Layer 12 of a small transformer language model trained on English Wikipedia (15 layers, counted from 0, width 64).
A neuron's activation on a vector x is GELU(weights . x + bias), where the dot is the dot product.

Input weights of the MLP neurons that the questions are about. A number n stands for (n - 500) times 0.00085.
n2 (bias -0.081): 519 535 314 768 600 555 382 603 299 606 404 391 226 523 437 552 887 442 376 642 514 343 621 381 358 345 621 200 247 459 373 477 587 541 460 739 576 526 674 476 397 588 392 603 328 535 683 616 408 603 522 594 609 510 283 461 405 595 469 506 248 596 585 602
n11 (bias -0.036): 560 586 674 548 474 411 524 836 604 332 549 577 396 484 369 395 883 476 457 393 460 481 692 264 387 521 400 609 337 840 621 421 422 475 551 725 569 505 558 386 338 467 357 562 508 502 512 432 99 555 761 586 431 328 516 655 509 499 469 311 438 453 493 576
n17 (bias -0.037): 435 359 548 635 287 253 548 289 236 532 330 591 507 561 505 590 521 751 743 458 549 300 413 726 369 488 536 789 554 578 659 625 572 511 359 376 753 470 593 401 364 469 751 563 466 511 347 558 560 624 504 478 450 598 213 524 543 408 463 286 271 338 627 546
n19 (bias -0.062): 540 633 273 460 154 625 457 564 485 613 572 582 457 711 452 920 508 442 526 341 282 646 452 631 294 436 593 810 403 418 463 670 679 601 286 524 283 440 277 547 709 539 609 527 512 430 754 468 680 572 498 422 516 352 508 526 317 430 346 315 220 513 536 399
n29 (bias -0.062): 568 612 385 735 638 472 624 421 702 439 523 495 307 616 511 367 481 219 717 176 304 486 443 253 577 425 376 565 634 636 346 458 561 467 525 470 810 529 681 454 526 776 282 645 433 279 536 350 532 465 579 892 592 543 519 570 463 411 345 269 487 215 491 637
n37 (bias -0.064): 407 549 693 531 308 732 395 542 815 435 617 603 363 240 22 705 384 432 452 542 433 588 498 470 661 371 553 470 634 415 507 498 609 816 483 403 508 534 470 690 547 776 542 606 406 294 279 500 465 535 335 622 340 750 473 394 721 345 522 210 621 544 367 701
n44 (bias -0.056): 334 650 338 534 528 536 294 602 568 471 596 602 385 470 455 249 688 472 529 428 383 553 393 691 522 511 534 510 372 564 561 637 571 626 462 607 505 403 649 617 749 569 701 693 523 393 738 612 228 441 273 431 405 500 573 382 746 546 507 551 357 514 422 541
n66 (bias -0.027): 405 513 734 125 571 555 422 547 769 748 217 559 493 601 446 608 681 464 548 419 704 438 455 519 666 492 428 701 602 487 347 536 469 395 458 381 491 485 368 480 438 341 421 580 811 473 303 408 865 491 312 465 425 631 517 580 159 505 383 791 400 584 362 625
n68 (bias -0.018): 440 679 371 542 473 445 459 418 695 527 335 862 545 568 169 654 652 419 378 499 348 155 453 570 471 512 192 641 493 454 637 584 382 458 321 671 500 518 526 632 640 473 653 620 539 684 604 459 631 317 352 593 534 565 432 572 523 533 263 726 419 326 300 405
n75 (bias -0.038): 534 388 365 614 348 588 473 664 680 629 691 653 435 374 320 618 301 516 496 547 463 398 522 438 283 325 606 549 397 502 262 594 450 735 692 614 394 456 636 640 609 493 639 458 369 356 581 569 517 649 613 283 260 441 494 479 500 497 446 676 506 623 399 576
n91 (bias -0.040): 579 612 344 459 585 566 588 402 335 732 626 432 387 550 414 674 553 449 845 656 395 575 420 397 499 739 345 304 671 453 440 454 571 665 737 381 553 574 386 490 547 504 553 584 454 461 492 279 495 473 418 441 472 428 500 513 402 381 275 423 265 357 378 658
n98 (bias -0.054): 257 688 561 315 611 334 513 475 683 432 782 500 326 535 437 718 525 653 490 499 408 103 563 341 253 207 615 661 464 497 417 709 661 544 566 501 504 507 602 420 432 535 588 558 654 596 401 524 756 393 515 385 323 372 347 537 483 360 679 517 354 457 563 633
n100 (bias -0.014): 625 312 536 436 522 469 360 742 668 699 501 311 497 518 502 486 495 508 380 444 492 460 553 415 636 380 486 498 558 710 657 647 424 614 655 358 562 418 302 419 459 321 578 546 683 547 483 537 389 656 762 599 429 412 563 172 342 398 393 657 458 629 648 650
n126 (bias -0.040): 844 506 479 536 517 493 498 379 686 650 477 553 758 567 316 507 383 476 542 760 430 448 330 684 318 575 434 499 504 709 525 391 567 719 415 457 626 452 540 611 413 210 450 532 376 621 277 813 494 122 502 622 614 301 499 608 409 444 302 364 588 537 442 499

Each question shows a token from some text and the vector x that enters the MLP there. A number n stands for (n - 500) times 0.01.

"ulture": 611 625 510 423 319 561 517 287 464 327 578 598 595 596 397 583 335 630 451 568 495 664 416 537 338 486 439 543 429 391 425 333 322 507 542 490 485 716 518 484 694 615 493 550 423 652 521 518 436 497 361 321 614 496 592 500 466 585 616 465 654 412 537 512
Which neuron lights up most? n19

"–": 509 560 336 609 307 521 555 530 397 520 513 435 486 423 445 310 356 657 532 593 442 656 614 539 529 348 471 477 490 702 311 475 455 394 432 721 612 517 506 289 624 652 454 363 395 479 465 445 606 605 454 602 509 444 707 345 438 494 614 541 590 536 616 483
Which neuron fires most, and how strongly? n29, at about 0.68

" renamed": 523 517 439 437 348 506 575 182 442 601 368 486 610 561 408 492 574 510 514 543 504 496 595 565 675 527 466 469 536 442 425 417 400 488 350 571 540 832 382 451 531 504 494 439 521 554 487 527 493 487 487 488 583 452 702 380 330 447 678 476 573 497 627 591
Which three neurons fire most, strongest first? n66, n126, n91

"3": 538 570 383 444 540 605 493 380 386 543 521 465 456 347 441 418 396 613 490 503 546 636 446 468 354 418 369 492 597 460 679 448 381 569 517 752 539 472 368 444 552 593 660 547 326 596 390 512 482 613 611 444 545 454 721 426 298 727 419 592 557 630 470 444
Which three neurons fire most, strongest first? n75, n100, n91

" inter": 465 504 587 516 300 459 623 312 626 320 386 526 481 438 506 216 568 518 439 676 516 538 530 583 446 577 450 363 654 494 567 487 596 475 531 524 435 655 517 492 580 406 408 398 586 559 400 470 447 631 439 619 554 424 583 576 393 616 465 566 564 480 684 287
Which neuron lights up most? n126

" |\n": 386 645 438 366 401 497 555 267 436 538 501 516 478 542 361 440 519 526 592 769 518 583 676 521 517 406 561 377 541 600 400 439 428 412 593 612 573 649 371 420 481 496 458 365 602 547 488 521 509 765 424 356 628 474 428 429 530 487 632 567 481 520 582 310
Which neuron fires most, and how strongly? n2, at about 0.35

" return": 511 569 406 559 478 455 425 303 438 341 454 720 559 537 434 380 501 453 503 564 494 550 393 590 513 572 530 439 553 511 414 417 449 510 581 615 358 849 465 473 391 476 464 548 474 731 417 491 521 463 461 494 503 382 721 517 363 469 671 566 541 471 680 427
Which neuron lights up most? n126

" (": 448 639 435 440 352 479 541 517 573 395 670 396 456 440 412 344 579 501 582 610 550 598 633 560 504 585 435 424 449 576 350 497 562 385 590 869 387 554 445 312 474 603 526 339 554 515 534 354 358 561 490 268 712 493 448 479 501 535 550 536 563 450 568 543
Which neuron lights up most? n11

" managed": 602 631 419 396 414 581 578 195 398 361 333 545 555 450 532 418 394 484 589 582 501 412 365 491 751 539 487 536 496 413 443 486 524 522 527 565 617 761 448 376 471 454 559 469 484 598 467 587 445 580 402 560 612 426 624 481 395 502 447 667 514 513 604 507
Which three neurons fire most, strongest first? n126, n91, n68

"er": 548 448 513 325 334 433 495 280 438 496 500 506 427 492 589 428 416 570 478 586 418 564 565 587 448 516 534 541 483 538 533 543 565 463 636 662 441 878 598 382 547 432 566 377 450 567 506 461 440 581 425 467 497 431 693 388 447 464 630 501 564 501 601 304
Which neuron lights up most? n17

"oph": 412 669 556 473 505 443 487 460 453 412 388 459 539 415 373 460 214 581 408 441 517 643 533 670 449 446 599 496 588 433 564 381 427 410 546 692 384 662 449 524 713 622 367 430 429 557 525 551 407 517 316 477 562 429 804 663 571 554 566 462 566 373 490 513
Which two neurons fire most, strongest first? n37, n44

" cap": 446 457 495 406 249 437 424 306 518 295 512 514 466 585 474 267 435 403 352 603 451 531 539 649 519 621 476 363 580 563 527 457 541 521 581 647 552 660 562 439 560 459 534 377 687 629 413 558 347 576 566 443 586 447 559 528 546 601 461 567 537 501 703 404
Which neuron lights up most? n44

" and": 431 483 418 485 418 444 590 178 524 512 552 592 537 433 458 473 667 583 405 463 506 571 638 497 585 460 506 465 427 514 489 439 431 449 523 598 591 811 441 410 498 603 519 364 485 528 570 501 500 492 323 425 651 486 661 333 325 418 669 583 549 589 521 523
Which neuron fires most, and how strongly? n2, at about 0.13

" G": 417 617 481 446 394 414 503 468 398 212 349 247 535 490 573 456 444 549 577 641 550 556 500 583 426 391 574 441 551 592 438 467 502 415 407 439 599 767 526 397 507 510 485 565 365 486 519 484 473 714 371 500 395 549 778 479 539 609 616 576 517 499 607 559
Which neuron fires most, and how strongly? n17, at about 0.33

" “": 354 577 518 495 455 626 514 496 382 364 548 419 539 296 462 545 607 495 536 584 383 549 521 501 507 533 398 424 545 586 417 523 425 388 603 577 519 659 450 368 482 603 461 301 677 568 528 392 379 814 441 516 585 509 512 575 347 633 563 603 435 291 624 465
Which two neurons fire most, strongest first? n11, n91

" billion": 451 474 328 350 385 493 521 334 369 392 470 531 633 476 462 528 254 525 368 560 542 557 495 494 683 454 486 514 567 542 522 404 316 606 652 705 412 656 506 319 483 366 575 499 574 592 588 549 373 498 523 466 516 498 691 418 450 518 546 617 480 673 669 537
Which neuron lights up most? n100

" of": 435 525 544 413 439 495 499 182 500 463 420 561 531 443 462 500 551 550 509 534 471 499 603 546 524 490 504 485 516 481 516 490 592 491 465 615 585 905 409 389 470 611 572 407 545 491 477 573 402 309 372 419 504 524 674 481 383 594 587 603 399 515 578 435
Which neuron lights up most? n68

"resident": 563 607 404 493 337 587 591 210 392 573 501 623 415 493 481 406 395 448 533 577 478 596 499 509 350 420 579 610 492 433 696 541 386 507 615 680 474 572 404 504 553 529 386 444 464 544 371 480 407 568 419 403 541 494 870 402 455 562 589 488 677 515 604 394
Which three neurons fire most, strongest first? n19, n75, n126